Layer 8 of a small transformer language model trained on English Wikipedia (12 layers, counted from 0, width 128). Numbers have three digits each and are written without spaces.
A neuron's activation on a vector x is SiLU(gate . x) times (in . x), where the dot is the dot product.
The model reads these tokens: " in" " a" " friend" "ly" " match" " against" " Costa" " Rica" "." " He" " scored" " his" " first" " goal" " for" " the" " national" " team" " on" " 22" " October" " 2008" " in" " a" " friend" "ly" " match" " against" " Bol" "iv" "ia" "."

The vector x that enters this layer's MLP at each token. A number n stands for (n - 500) times 0.01.
0 " in": 432568573463540515665604467424519680561614577409539439454683459787423470394510371519521504542432322325613472461376564500390550452429409702769599472491500499550554569688539625543506529381493588473466344486596545464366418673505536533340541751320492563560493440554489550076557599579467535532551446535433551473359586567421541522420416427484626592662512551568485315422386516553377481491461
1 " a": 455598559415586523715574392422554680598639604480546446430660450792394397404518380526583504557396328350592461455320530522440554454451431667826653448497481508556564530622515618545533504413507566454467389470516539455394419642521513549390535809294451595528512451551421499130532563525512531528551477483440523459354556522451544488438388426479684586700490537549476351453377492572357394490474
2 " friend": 310537639519479518665637363552599658485507619426436358477576486580405193438547413443540421689371387398655452561383649631419407486410552581661561519606560553562481532282515680461550552342455442506432476556519601578471380629571506636440394906562492622459556487514380594376578654547497524511512506354339494528316635544333539561231418472449638552562633428534388420662517564527352519658485
3 "ly": 383453624524598578704606360411525584320628531415499435462641540712419272313494302402547481580363348316627390408354523466452499479505531580841547489497485494466648507474545557535516455343442595532478422512525407598476416596467605638324456892485492595499510517599438447281600571529506540547643533525496464449418501369516461520486423460413640611688607454595417378478402598620339409568485
4 " match": 411676622553626461683611487458702614391505690332563295418583465625459097391521395498520477603428406297580400321406535539353424448414458559748576612558347444548456572281559450603424317316461435569536438521547473597467338554426490538444463792657390626605498463490505644412556550689563484517552588622421524451366587442419463549391520555462558591593547355625447503543417623559464380509522
5 " against": 444583524597540539708473491568522684486522653453572404520615434822480233384521418381533406608467357358570479461348634517424494471370514667818544469507478555554525511620506619549477424353445457526438455499564485523387512560528506621448519743465489531516525465566521586070473550565364477578517487477420456564422666495399518597437484455448535593629473447637470354506338607546394525485434
6 " Costa": 590524525558596520485532413434566735340522463312664412502652709531551238316488672543532403601545377399535549571383429543656443405406573664640602506455659539545530556439612560449556344453345546430520412421714542497545466610655550526602439713571516523479491308691480564368675489501562349467596510423461225576595421526473506442409379371514462564677604428755543331546298625447635613588419
7 " Rica": 678445546619519583402566340271550585376579487336673478429576537621483262320385551475576533519597262382498446576331460422695388626342512733645582501548711599478550671421522490632529405538471497464482442437528424575515599521457546511548581630408441535504416355533303596324520291657436456528614503365422428545341450503355604460466261518516601502509494520715586354533391705386583518636576
8 ".": 454523515442514468692563510419548678569577607411499354453681369805436538379475369504520516507440323319628484486410575493445522461385395643816564493435581502588541513623571646552505508315511529464485401538559544460396400665505451539319529743359501513592492410564450556125590558585401528571567401495409597467363591566434556494425390411486646543660412527580502400388382561564384499595438
9 " He": 391610565529561588653632421490614561599584584480424374506503632728576544466394465330591523561321329520673632496418549547507528567428502514757659549477640594565415564565537456546457429474463438485726575529688520538577587533491475482586526807440397565672451461482429546262668402580243486530458475396334468410305559363364397490439329318457440447517536310585573474584403654559368346541457
10 " scored": 474540657575417559483622349440497487514570597467557335388463512718393374409294411436568526598344362386566458383455710509262577604396522540703564530311331508643474467581385534454419356413440473517466583547532475540430408567460574507463568726323396500692511443566646503226545474664392416650598498465402313489363620463405477511484401384444646484610402356629390467542404697597554421646469
11 " his": 396545491529531569732622278488583604487534587587436431538560430756382292508401441349644559642401489315509410452427638463551532543434480489855647494379423533631513595571424611508527548451429579268471526649499513466656489514449524479609473782377334505669515521526546377295510402530422421566666446531377449478411523315552451526607405460571721381617381365478550510427461628501473350511372
12 " first": 508478544483467409586682322474523552419513635455505351494523364717333253543456362278665555524324376386376496541441630550361465581591333489817662566413451638617575531462506489474563521545313551399499514504498575527625419501377470553596443844528427474611500503510419387402510363523574440537533397646459479640467639432578353566578544418613653513617472381547388640507342643517592325743545
13 " goal": 368626659493479578590731416362622546304483561438577389506539294684435284493400500421559506619381374463437423525393817461307459617540384515635483566467313644583504484172473572538455439381409582421512440502458543531529286550460463512545542861600388488660502541678552500479503584569581384611623443650213502448450570319556440638470459480487586503597510435568392549541514659490644506645396
14 " for": 471572565426472472726470567569484643495566567460513327541543372861443261496419537334523440675622373392469414507416798522493451609497436648786546519484455622465475563600441599465526440411410440411322432518524424536468682480540501632541439696570466425427431447511551575165429516560411468659538446466469334492472650474415503639518492438498438569556494323656495469551308653454485551543538
15 " the": 518626567419560485820509370468591652570487466543502410478501523800480351478492371472584496600544414434471485553311655505550585499518501650996559499433552527531502573588538572527516550467434567338387450523463557591623524595555487589539622820433472518552333400567432561213476437528556467564586474507498379513390555418540526592435452427491597574585440355622481584535417568491483613566422
16 " national": 506653428437634519613520396447567721449465572448552495537427383780457169381518512352530538643429462413366373430365643409672481632513585547705652545616559619550556496502557521552505560540414459469364493492495582689597379627512411533553595852489374614544333416512391559491492399523651541495656391441402374613293585472536493568393448665513610643599556288733452481493451592412437426680551
17 " team": 583556607499554607710548354509642608323444538437751352458545381719524255511518507434445461599446345341506428465393668542459462659423402607583398491568654616476470570388538381483378487568588539523502431498491581688532392537462501586577439834647414666537445469544409501462570588613689500595480389351398512463308544437459460577397517491448503626761581316811477572540551664508519494600669
18 " on": 509547536424584600636690481396553500399491451330622462468553444783471281442426388436589396691428502357602549402461625466381521686371485695684586515412480589510476601609377566654528392403428478426343393464693414422442492627463437450514570720363548531533411508608618535203445445542389485525689529477433377494533530571507646576441503407534459601677446304676415430420509676684455387636594
19 " 22": 607460594436661458555582491243558485504417450311595469393560584518523392325472301208582546604388368418617482432534634522567362558410562546699729491407508604546516619535456299529696407490303479342457450552742571615462455607309596590639502724388567637676535483619570666423525423604524461493691503564483333382558521552557632486482505503407516445686447408672394652513571643589472392557515
20 " October": 596465549528440513599654372357664604576551513398610503485621471702578283365393449530514528569366285322585450597502558580459478547526371629790646506519643537524499569555461490604551497474364562448356453416712478478482461704453603640415578767495442611595390460465550699236663613608561597586625590444389401369474548532443581563419479558379665639549492420616471468578468650544382407424455
21 " 2008": 695529514486525433555555280425599657524525467305681473296599351756528172496473536407563415595484350328616475444572619521382457513455464645715516640543607567554495470487578472437579366405392451408479575474690352530493477573534603632488522698454475650495417318569480516378589505630442486750647494476393521335486651560478428499457550517332706779571449372618538587511519650544394362572528
22 " in": 555571582436461554596713387452448692548502547440644484517603503660415436496491448431515355638504334399551558376409611594430535632466444679775598535513340544619443594682488584531555420422439525384450344565654479543442511675541540565469603689414402515541401452491636584118510595588408491556651463463399394422398628460521578573390569473471510675628524409709446373548373651522369381582511
23 " a": 590585522312553576652593222469558653603633589566646514395552462751363343534516489470674395642412267434541520529376583746549543649540551546705709422485364582605497539594443403470611404516478531401492480510501660596618524580562505682479564747398296533533507414436525478293517510580565514617593464410373301401391532387590474545457477555584627569689447421636429520494428457518385275559545
24 " friend": 359546581436384460594635365571547640533536601433479387401555410557370238481530436474492338770373377371609465618370686667450391488376546603574586549618481601510461553348490638458592583388460424500433472579496640625545418598549511676500387896561416569444491519517342563418535661566580520602486424372335425502335679495315563553268440501534572539546608384573360467701592623493385501688507
25 "ly": 410380619458619505632603350427525526295610402483528444392622526628397204355517276425589424702356351362579417396368554427508439577553597522749532526525374520373633532482531456497612415384417630500526483519450472728552449573430609735354443828642429538507517538571501428463559598533561535589630536547564314451495486265595456627521442568498508558683612394593393572536487638589310336633566
26 " match": 440650611505583417630618488454708558426529658336637301346576424634427146457510397493510450686445396317522418381412537563360401508436433544722596628543294446519435574314557432598462314353514464513566449536519530666477393564436465587452445774774356606606492472449542625458530586699632513544558510649403491413388619401433492566392558582536477582659521395643408624554493665512463348566549
27 " against": 498574506536513475654426604604483681466588593533662349538567387837493312446528494346511438641546387316512436496309681515508437490391497699785571526522453582435479528605469627516541424419446403462417497535596462572443640456503485650569512690523470456453452476528477606085444522608427548602495444461396406517430675496413546600496514481475491636567479399630467374512310647495394551462486
28 " Bol": 505487583372501477491622307603569614533589439378492561413606626610585428238572568343568412604566487411345614651316430511535526277386494652644589521536611619550503591533415519506496262487477518457373488462646645394388257557534460564576458741712576547406456281509556418471611542456587419619533573487360341510523465591493571514376189562490410623503653263640517440658399622486489549539295
29 "iv": 598586594326411581505454426368455567387448432282409286561639799619542472426487543418470412508656322380485505604383340458722324564486668590527585479650592613308690612387561543616603368743335568440414459583731578574529553732308548531541481668517569546484494436455626562567641284455543531289602370498463663538574399555460439510516436472500312605503539424607492489606496597425463505620491
30 "ia": 733475530511524600626490424473561541281543536361761405510549547755583392416469530404569429580599353398495461561432446526754370597342540544798516519513644630382609557527423389576466380604426419545462411547696594806543498365550589529580548515632478573545474503510329514404581386667637535562587371271504514509496507638540522545488397417482521631576429488794543433604374737422534578488655
31 ".": 474505512411482467683581529445568652566546597418480332436671334800436599402422375496510482503466305334632506531442594503486506472364373610849568498427600516609527499575588638553490490315540508436483450576561541494418414673494415510309548735381488498608486388565484579168607576569394525588612367464426571432376614533435561525437397424492620553652352483580514465389399595555393487632426

Each question shows the input weights of one neuron of the MLP. A number n stands for (n - 500) times 0.0023.

n163 gate: 393367605410659534479354430483491506617399547439497527577646466350364566536491468627394523453500545509620369548381434425592682506517455589441494500512471418553402440524559421463390626570534540643340424715440512399396290538429467659615347441470422601384548470567544594484621542482460503544411328473515532442459275416558409431636430558399565491656310645599659301530611379445442803560721
n163 in: 538520771524420356476490477412484571437483459629392480578573437507319582527503557517342480483500348475623260728677414459320460589474357615447570490507648429416401534469607583513553654400657461565510662394350428537497443427581108444350627557513546299784353520401470500704362377379393632537645677503458460285427632516448278459537470487549355357544324456497483537323242621457448614425420
Which token does this neuron like most? 8 "."

n107 gate: 608466705495613349630700507527610572431557637518551433525584454412409478458557631635417358502678414415388558509516360392531471577421442579432626493570461428523528484507551528507518418463536450484575516482511474563370521493537509396570509425521466523564495498377389576470523493481438423336409442405526518536559470486390532582382521523495505434406660400449598549570533493349510493625536
n107 in: 560436370571449484679456461373523505442489505356544542378509548439471478500388505507451509384516352500509374469467555543434571454493533596439567509530420426435533474443604546475429476456507557514617537667586524677388546452451510473563452456591334461455401561566409583382677457460591320438495342400565443466548519552445567641493539500548560424357451435488571509404522523396630650592596
On which three tokens does it fire most, strongest first? 7 " Rica", 6 " Costa", 30 "ia"

n306 gate: 473350538482549421546483551365531416620500520528419428556500437454600524392463469419814592362491556491580602471392606488363576545605439515307360483323534486595651744476546589394500626503534545684335594449466646538497671509419594435581425476439424556605544404588474402622503629503488467451569437581601297398415569466647610308506629653421509454563494465541489410657422428416342751508361
n306 in: 671388584685484438446401365330488286358385506531513615549484543412322524494375443369745579525497598487450625513333611516584422484447452434357349529510431570430532574631402298506625623386355329577628491591380597612580579500417588603358680520545531550552468310497618491459497455596369695500471533265641354325425529525441513452439285382469589506415503809613544500609396405745487448586465
On which token does it fire most, and how strongly? 19 " 22", at about 7.2

n302 gate: 509540482700592438691462503430576465434384384472622280483577665491575414433679463590327534428602417524434605482602538412404509574559404485434546448491664411555649593402632554550392441506542503664380716511326482289575406425598745477433586491535361500445553532634523511385569615624631580520561403517449511654543425653545538383497549596469590446454465512421415491506544465661449728661340
n302 in: 456427369561421373486491379633533511449589471447440449503624251575519494552508537571352466600477468539503506569647605688533452665447615420423556463514455563540526302421602458398369265378539428356388441576381664563352556345377634458528336605494475433339699497405474657426526544463412612562540448608521480705531703472299460604511483584458477438503406443575447566595413625625512518415632
Which token does this neuron like most? 2 " friend"

n220 gate: 486681432665467590447382472535557545475541377574379553362652497559495456401478528405631694503426328474547362548497572420448459434462418546334486660500338414441610452557464447492514466439476473528368483368411534480354489650391577557278653494399547557580571604448559633539438477623535637620480668570543544409483626604456416497620708519484478611350388517421456702667433564315459448624456
n220 in: 557584488428470363411623657616512390442464534446291472515509475445426461534677506531427585601429572401485442308355531453518581485665617535404343558522422576537522589340454306337515590779254616679548584398488444549466485542347550524527388590564437413371367556575451568295576484567509550521561509515412383335473476413411579611586621712500567361536429515296590693364550830551551425503413
Which token does this neuron like most? 26 " match"

n258 gate: 497484447428481429473516500370434394433703315519541495376538477374547322525497505568402454421566539671468462473440539409495604588513401402568293424547620579315385358425635678513417605405621362596529473497455481533456564425503522495426570608593513676659489577380481592559446633527466505489432477470531402503261617489576391511508632572328410411581495614313401383530531454640362394482479
n258 in: 327516483408399410538406371614566582454546484408359442558395335457429509376436576333500381618458441500389470652530550522527575481315547534474538418412452456484555359537549378656623411530370535337390567524580508632648489486456617332394522400396516406516434486473492367394429363338621696560629605557489425600646577436483413442311446454567396557345547445475449530599513568351517469661508
On which three tokens does it fire most, strongest first? 25 "ly", 24 " friend", 2 " friend"

n263 gate: 473629605632540475506503274453344592531486460429561483486557482424448467541570352494411560468544468488565376697532623497447348635587405319473361468361466626483436564353449500450674494480327536648548520684536723483509486469483729466475352566520584652500523413559534483608592506354485544417457437717677536627330463522586514703514568351517554472406431397236520451465478526436675380481500
n263 in: 559421369250533532467464600319442299583532524473449425564583534554540449564679456368530476539482478337453702339476549500392562453391554704584355449509418518551443370660625491514427396476526503385355529556468455479443509654536420389622524381494573315443309560412305410468428165341534403548740566482411582400633578444599347409476646418436512547417383692500465449467379500518457512552662
On which token does it fire most, and how strongly? 12 " first", at about 12

n85 gate: 515424709538582506526670489444381600662497529447486517494370524672464533532464381672386557586587518344429509512653520520503522461503385420437429600474576463740543463582372381564394483401705564644638424424450425463514331443440558520339418590606578486615488549492557406565520704757526423503489467466444478556815509522509554460494602489578483641608572583613514537209585483444574441396565
n85 in: 551517613652671548556506468358474401590451520488571635435514567494545546674709324289448471564494305402333720571527378509662497546600541579524376550632634555602435550311474486395265414625299343470486494457492503553602555396480428443559468414544391569559660594575497571535579351503560455227359606453380474422405520500464561435500558506446596410683421503323483438438525430446585407376497
Which token does this neuron like most? 17 " team"

n279 gate: 554497553492606545601214581638298459402602382554431538548535528439455434585479427525429481527497506529505670345387645683447567497618651455648392574561455473527379362601454438563438467533466370561363438495685403571320538449579363535381451468445505524456431511634568437447396489404323644337478594478551561508430429457390418511533614396425331524383475478381377481324631555524438455432457
n279 in: 581560565532561548622593634585477619451557468743450631576514482472681439447631572523462500503544515588466456368559666582542523528367646533645463532626517280344269518723477457323543547442655497327568431551528412419448635555543316316570586543564653540481614357560361427369636506564405547529561392564455727494637602412431509439497526466477439511569477541541446401579603344638557494361623
On which three tokens does it fire most, strongest first? 27 " against", 5 " against", 14 " for"

n158 gate: 352630607475546666500505713658397505481513568428486424613361480428352446500444457527492521495481603585382527620246506484303410513423358553311495508585458586419383568556551623495452616417455632511431559423463577598492444666443564434471586494451484489591596459564476448453383467403483531452535552538517439378591389566545449372251642394328508570336614606391484380574492465500436558346548
n158 in: 405474420324586579424533434437568519393648449304429316662444450500433469402434465486522570433424428435423397421489660549495400579545432480545524484399529664427329554342559436544455410417487505481439540527458546557554575366489423563322326438508569553337486631601487477570746536543406405527576436535425613413500505808561516397562489571529408583438443532318677565522534438513352511451434
Its two highest activations, in order, are on tokens 2 " friend", 13 " goal"

n161 gate: 591544569543663467718628447508632523579630545692454452662617541314399691429420458440458595446589517539299437574414462578558511431578600626465402534506331463449531366471438402399284488669497398431559503352352529426435573545582647447412565634367580461560506494664262555598333581684462421503639570503346414455486469511303557506548548478503435466553483514469483557634492520381383529448506
n161 in: 687429549632557532542433607424403271545568678530348446620524513443555379302391622536551437365482460557512439497564482488602341412503527447487503699576470485350497421376350524488347393494401682506583536743468506524352693390515365503415395547397518585399329521201512515363428571672438442653488546497509412491509569562450500625536407285453482589587488431521766382363561401421578503506637
Which token does this neuron like most? 7 " Rica"

n224 gate: 512514470476300446555324606299435532543469535428506366545529382528536552621466428328317509401450467613382559544591423606540426426454523407403411424506414622564635391536564682613486450407432665509471523600590538421497425465532524673429318631459469523391429494463517607509360568584305453401509511439536361483362538420563471368497364714443704390355675634544491360265564366301473440506629
n224 in: 533481500706462562327545367597394558516648432554458677534582570561472402594428408513538500420477405450582684432380589406534384635682652414624608500413484618378617629444468459466374653436537503633374683576425484577535554319660428541531615547577337371417341361554644556618487500519497595615568451478761563317336445534330625345381615312456314624570542461568443664668685711675437477312522
Its two highest activations, in order, are on tokens 24 " friend", 2 " friend"

n255 gate: 582519406450446550544451530529484656197503563433533467468530492624505561492682387516383560582307489474376538577456734536333548489620648472443389456522382541456528563422611465603487572465611465461562299379590539443511511438511539463582622474511428353416533519487456495627598547445573782343596531595601500441508393484548399497421562409473448540416650571420556651522701508399393511600371
n255 in: 622457526497629514491613583624548720503489413594573558298432533473453442611449526575529397367485482630634480477462547515334639463608319518506557425657523414509404404553566437651514459345433551465571540560508389442529357580425586427620560548517392243539547459435419643478540515462464530440355621632503655437332555398557618657494586571669569489215636532570313729605575604469482568447537
Its two highest activations, in order, are on tokens 13 " goal", 26 " match"

n53 gate: 455574505463360498510657349498389461360502454450346456432428505485493485441309399490473572558310587401409556414436428527280498471481534387447517593468362515597471593530510452465407354427439491616514550615597549339459474565532535500566531594605524390500466544593641549361459460524513279556473484483442495579517651531513464520585355586498539630437573424522531388640421558555550560507541
n53 in: 421534621505469544357418461644351244427342561526561360324492399511416570439430445550511382595612565511594468444497570446392655696598481470544388466465399608487415375606555550485397468382387528535536510521487457521408510445466503500362469439294482500644409537500516426526592492542554492369442530377484312438495426698374476505431497549685482487445492418476438508556535700456413565480313
Which token does this neuron like most? 10 " scored"

n42 gate: 455513525536573561404399497460452544459511385350489451561444579439655543467743279607535619533464548554400511470536578411439439439567585585497527582363553649505489560536470562524511522549651274577299578371429544497366484365614567457468435600511471332518500571564421513418462372674565555451598422495584540674390421401398554324645327625654522419524563467629449478574594682542528589429385
n42 in: 615615543540608538438433558340554651572536646536486444397624462473516562562588633371430370489500471553448486579472451608514275536692525442579412511480464350492585385569436591589536619611557590669390522572570568436592608550461531495633339734492514454513540461495690516627528582489632257511419417458635555602448576620448651458528567440451480517436295662604522416413315375544590383599461
Which token does this neuron like most? 6 " Costa"

n181 gate: 583561378444430561425581483446500435485557435391482525478436643442428534404483408384462507377718521503460505371612513462417510434529477417563458455545498425482508568508570388447380355500313625682507265443439571447535498604460518441255475592688407527613569515609450461446631487565562565495533483353490505722500472510492455525540415498385480435445586470497576545568368708473487587483512
n181 in: 417502451603540502538637599630498412445522384550467364473341325434449399467493418540415400427597570518542535322586508403446532707495652526469463472589502304523429594410552480322480462418410554436468307517507436550492373707490508402478353408500357512394551581557412532421492472442554546508535447457448456515351387520560495596447527598488575333370510487574500561426442475620607582459366
Which token does this neuron like most? 4 " match"

n303 gate: 449500492510384623435495432498644540468408532437510438464532652565521419455580517505537498495495403580405468568513386432596490500515448582596591594465616586399393453503498473567561465490442507422556512490570257319530449417606467505454530406468432585438352443695493390580512503421602313490594462409592701632473592522449485528564232396377589468466453547435626448432540621577613586476600
n303 in: 575438591369293650473515633404559488450476536440502519563672467546530518473614438439471462408461502503533310515593421480484336524464473545326452417451559469333417627527442608573590475582502498397550498405530302505582467522328490436455409604456566410576412512500490584701568434648550525529478463570530483550555621554520353507500548460531505526526447481644455614576352635451442535554386
On which three tokens does it fire most, strongest first? 29 "iv", 7 " Rica", 30 "ia"

n273 gate: 602617618463706508448625434576533500582350487564625573573467250547378478563505536609464582430573479486480440463544471511568599690490323594638500604440515417516709573505490541568523624526455654539457434472467469510471661408562519513550569419484477477629492430556497412617702529565551483433536428420561513531314474351645464584749574497500619554461417492406404529463448317528559481502554
n273 in: 373428361453448476607431497476516421516519314441437525492503594685497370732511354418764400699541722549419456522544598489673583487374596492437538470475537604541362373680522435635588503389466527508425565618481660475489408619383402532526522440464545580432481403562596534441481536473373503544459393606545401419613289561511612398344443396425560454530648432561497486406573533633441545403570
Which token does this neuron like most? 11 " his"

n39 gate: 556639561497557455402643669407410566681524388505563434460594378500408581483666476519350505617528522554653401577583517591399439521441665599469519484527644462497599404452524619629607547467677442519503540492600475301399592668410377460656430566563404513482536511465486548491434483571674570435670568671478508580747342623500473539440465369559413592511453546563685459426448598479661478495575
n39 in: 681414486586522555494344416376593681455611511414398424585503655515516470503569489523599531452529404456595438349343618509505494541594400488568441338437619430573540494433522494484486503419475539471581625339440434494364466312455540412443427491551522575587520568522381579518492394333608557525650435553683635472556415436225551614435576586483624634419735650403361571460619257393412347595597
On which token does it fire most, and how strongly? 29 "iv", at about 4.2

n294 gate: 393390574401421500643472536668438336624390506626598491550524456516520404488446395604564512357374441389521592356374397444586482551604433475335461460619435427521509552672494298185393509443397530767458461389379432512640626672454506539368494605470720610570478528380360474356442413679559355563360477385509411572659546470579609411503488328604415344455454336488515656442561430574469674392554
n294 in: 463427506539420220598425462451633473288526387415614515734318546601560519467442618590458547461497537609538449488458473437410503590512641460612653697476483405512623452381397586595587373538558515548362506632558738595464591518503600564552521537536436526454599548468735618320539645452662472509548443512647410441394470485568455425598639413398640529645378676359725500401506690416691463569541
On which three tokens does it fire most, strongest first? 25 "ly", 15 " the", 17 " team"

n214 gate: 616590641431550511347438625489423568255555397309414453343520509469588699446436535565718643585619488411360408530482386677374399457448352613512625376556592397541649645630515336583480392468406417336555561485355503423391401459556581756446597503532543537554458458520597514580586668412515382424541492477548368465602358494521453500488468656445382465397417588372480411640619465408338606429581
n214 in: 677581826419655423449490666485488500472587430387394510466513507591576379349625384538658645519635275450469666510455172671389472397463426681474525478609453459529439618555437654608397506260509512394497666472331352586363384494421471689509390387420413444421416282422506565497506506398448549535503439487526503569453312615530516497405390416450516491491382611519394277680579731522392507402635
Which token does this neuron like most? 28 " Bol"

n5 gate: 449457567562580562450789478661503414557595688427497367444620483462330482614397566597439467445475616298538561472461384307393503538411575614442593661531370555528430428367662508532592525448444465623372508470337232494539595418630562524441486491425478524460497692636566356625467601450489476272445484492562489508595674554637506506517623457583472470437381456561511439564479514524383500508595
n5 in: 570588395423513553408555422534547457745535489431645769411444531457396563464404715505508347516549411423460533544497450500479463452468309550412615500440511654451505407572196454466450439527566558536487281543471761652394500567454370466595543469511614675362555470423470476345438575535542497414465617568400598479521524590402478547427395535558687530470527467547428388464516579376534522487511
On which token does it fire most, and how strongly? 24 " friend", at about 3.8

n185 gate: 604599442471451475448420391618563647569470474477508577503551401492356544583515278572539605598372381557508430643599492531583462518447490449505497521565497544441453352468421375443662657436623379437508525528530508590585615546448634540388474508544462598510539653629490395489588552420420537569425399454336460617447332631586405560371543432455567582495409727503447472482678467337388545398566
n185 in: 494338488442377468476461384477535584434485648319294419643370356535335417445568551431488676473597299610378488549448426549386627600406418332538503415442606608578278379414497527360506665581401362494618524621602369476590494419392475300579488598449503376572640461648599349497419524479413621539470443791503494494642491597519440451515366479521617411506581608403650660524483626541257435512464
Which token does this neuron like most? 21 " 2008"

n96 gate: 172437416432427577421491365476373543421584359401531607237503430436538584383548612488381530506602406487524503398485466404461464381327435421440693491472366485448635386550539415503321633476476616617446524239302448317515536636497475735367588634479694479605645509467393586467482568503393634527439305476478560680446503443652403648521591431500537464509580589673527570614436552607431637594479
n96 in: 461245545356407643440481410488348487469629340639547531321580428457494636462435382308372624259516230362509522484649545331628509463497563510578407459352564550487563487548447677542448510578439595392580509472518424450318720366556676356461721697563583313470433532451419573517465459393484641512670449466523485605447403356311441358352456460488372581441541644437589412329527550647552548651485
Which token does this neuron like most? 3 "ly"

n157 gate: 587457503453673526418278637521460617627479631511549290487379483641469698599559543443519516476456358523387538489539408459392484423399475573701360475330545318633500516466503508619564555603392450582479540479389541484503425562500464535537549317388415436453668560489462447418399608533564654581435367549562641615567576436480560420497503479635486384570475386492593306489594372593373319605538
n157 in: 433536491497555491583673664476488337378566608585277580458533494464544494581627503491396354402503554539458778537270311359497575500512525589564619522540500475509609447784537232494470519714485575410340497576467497620389518448810503425366366610472632566526693348591617452467426544641519444561435488500348377391518355368280460627371555497560598463567546638506527679512580509461484393485545
Which token does this neuron like most? 1 " a"

n25 gate: 608508576552604464396586453412484661450558521489788463518566544599451517435479362554524558409459368410458599484532492419448778427584543533625688401446469364431470460552535558345521481423412534481571534616386330578546429550591590469622370368529492578549633484516735513486554470559528543479559474489530450560605460503447428443615322544490343484596460687470450352484428399659591475621626
n25 in: 530503500664593443404715445505594489402539508534610567570497592449551387549558444519492532519408505483500734527443566497484720487508473348559439758562421567398619565552386540355500473449456440565532566479609616562446466336521470406640447584626398442497470562626567632662527519562572641646527462425459505468534497529383652454382529531646439487271505578519631414568351519474542360696487
Which token does this neuron like most? 6 " Costa"

n176 gate: 437541528500514441556620566589430664505554550535584586460612431324513477511641382517442525506511605416555623553444517584419481503535534405358640578656543395470654559574591505438361421467530503646399576388387455475628505525591571492503357587592568538396267489345506481434544317433437558357592407436557367508429389630546533251420569584505356272497472492458454489444537517465345435361809
n176 in: 494647491430542549548467589529785422646412533550388632378456369487483253609735485452566485751421463550595446676391497591515579521488277478419435422304333476581600524611527586465465372411526430330485391409581394407470598432434561395448387406476541447520485594630449610607455518524435388506293277455540603412509530570494715579659325438705533604461572527600538470597480443442525647457524
Its two highest activations, in order, are on tokens 24 " friend", 29 "iv"

n29 gate: 424510629490545453546597532436562520525415673687308454593490368546566492428562508401563399523662510569422416433585529657406502565463549537503385548434413558553541459607686523593515662298414589587398540605409495480457480487551513485399369755365547502454462497440589372538462611431396396455487495525672388443400490490361429518434676515495485573515429515477468569405607475460476373400500
n29 in: 393416512699503606518607276477615414474361438555411447483555439550435447458286485479627594565563545757468550306452591269377619549627446555411351533577428562388551426576348623460332542321537382440523645468431455376515401643456578661434529543553500656492617551419621463465553452574421449594435571479342408465384535538534370515358485486416538523544411574625375728396724320440546430446515
Its two highest activations, in order, are on tokens 13 " goal", 10 " scored"

n187 gate: 526442540468452423469240464569368554649545571542500389291424441665492620554572455318554627565385413464598506325672413497321539528519509415589517617454250534582486469474325598396550468463381530555489684595492477545423531359449570395456585518344500506606646620372599365479432624406480402542537481608637494693419506503506432365551570542511472596455378361448545281537516429500303544511525
n187 in: 491509305500595453419422435442555587610512521565316566547568394345327582427456426320536580434318623582509638485394696540579359518485415621566408317443315422521630563497435411512750387568552637509435568503369439347479423607404521655462509516356591427652470288326590448413422649425451483598530477593571465494521401342603305385626655500512530464467647560461741416421635596465407549546521
Its two highest activations, in order, are on tokens 11 " his", 12 " first"

n17 gate: 505597618466452426457396749608498505412587376410536543517590424417597556607545550462497440528477552444423497418605516400652470433550533584621460589436475530581520469456523460542401582543392436434639435505458446376424535503520420483534513444492540478393533607577434348344475564434469648538490483429703527545495596505348424286500505604451636477440434660740498503561532467537257606408615
n17 in: 472545486437447716546365592607393607606579382508648377679598561625381636532495444438366481655554511452429597454408505456591600364469438508397643554408500647463570419450561662438487601519510636484489537392531416591438564513527407440604556455358524458426495554576353446488355511516514636508473538615461746545730564613486468403409622552503508593380551497416479524500408548597367591446371
Which token does this neuron like most? 27 " against"

n298 gate: 454474401533609356518509404273529482430454536532661473554363482209429597619625213539586521577638509580471455515392473368500700465569610488786497681551410409447604449542617418454430575412620434416494573576471796565604588658583572506574497581476642454426386548666382526628465509535409537485402376506448512468363565445414385500462532494474680544356527574315555521413588341506561612534523
n298 in: 443449463483549332484655584341605471432429392342605543475432548483632680599455170379291422464490497384545546454394580736551548503532685530503338713441420418444559576490727630509510513409462497497519580400551619497326642412435647471573484620434510420350487427609578595458523417654470478386287375428594430542626552554497448629556412465628624500480546778619587310493519438714669677626171
Which token does this neuron like most? 15 " the"

n235 gate: 523632311358590593552511535471396566356602409611437385481446344558453402450661576522536497448439447394470522578384413430676546398452652511372568486517570511388401456345622584397505475612370556472530406443423503492366478495473433495404492509385605393531494544478664577621467690273579524426563356495531505355381346465545538547451579465524667549636486599483556514638529333628483231463446
n235 in: 473452466463607418485438366650410433553425559601539479493457409560483671373492297536508490508453463726480436404591594701450347550457448285599594387456548587508345443582533360314528563525612490534462578497540425359587568553603364485483426629487379503443529407429500470533485335544342571643451559472379440550399392523617661539454520480573521599446554413541465526378431587487564595512505
Which token does this neuron like most? 23 " a"

n138 gate: 408540679375520478538531497604453508492380392621616382470528373500517532438417571451554444464521642460424464474645500495348598430477497590391563331590533424434410343437497389495588601525507522536558427492399466441505477665492586677426569583474470437544534539377505527519694539579595613373469502625263455397434633580272617407495434618493377439444344408503540574438473452525537393416440
n138 in: 434503351483525387392756484465347566571451409500536539487571523520465541617654533425547486494480506526437450405464480632446430524340712440422309458461492483649517355514456401594427629412511610503568592628433514577340716579445811403594522555431446384601492497432448612396572418387520545481483577431267287579495478303500464648467475527363563426462431541564467594494542580543400528447435
Which token does this neuron like most? 24 " friend"

n319 gate: 558531560524402477428519542632624500410437535558495487487529315478457410436583445537354613686589421366482537427255508503345505474435604659323524380326557439511524449707497405492414576600425490468435435414500554628476629279601535523363621528409656565413495524354418590509457473590544429394503571614511555633503540503478473521628373544619479650569577465272508447481490487557544639523455
n319 in: 560602650588379604651401423542604541612528274443442454595549596332430445596449317546405480523380527606420573465389533609421528375710380641557569393631353494358596497497615443506438535399576590526369566617640529378587371652630577607525336433549500792481541445486425438319436350439521514739593564558604489537554590613437561427491402659500566483428477564523605378503617540477461494414534
Its two highest activations, in order, are on tokens 0 " in", 5 " against"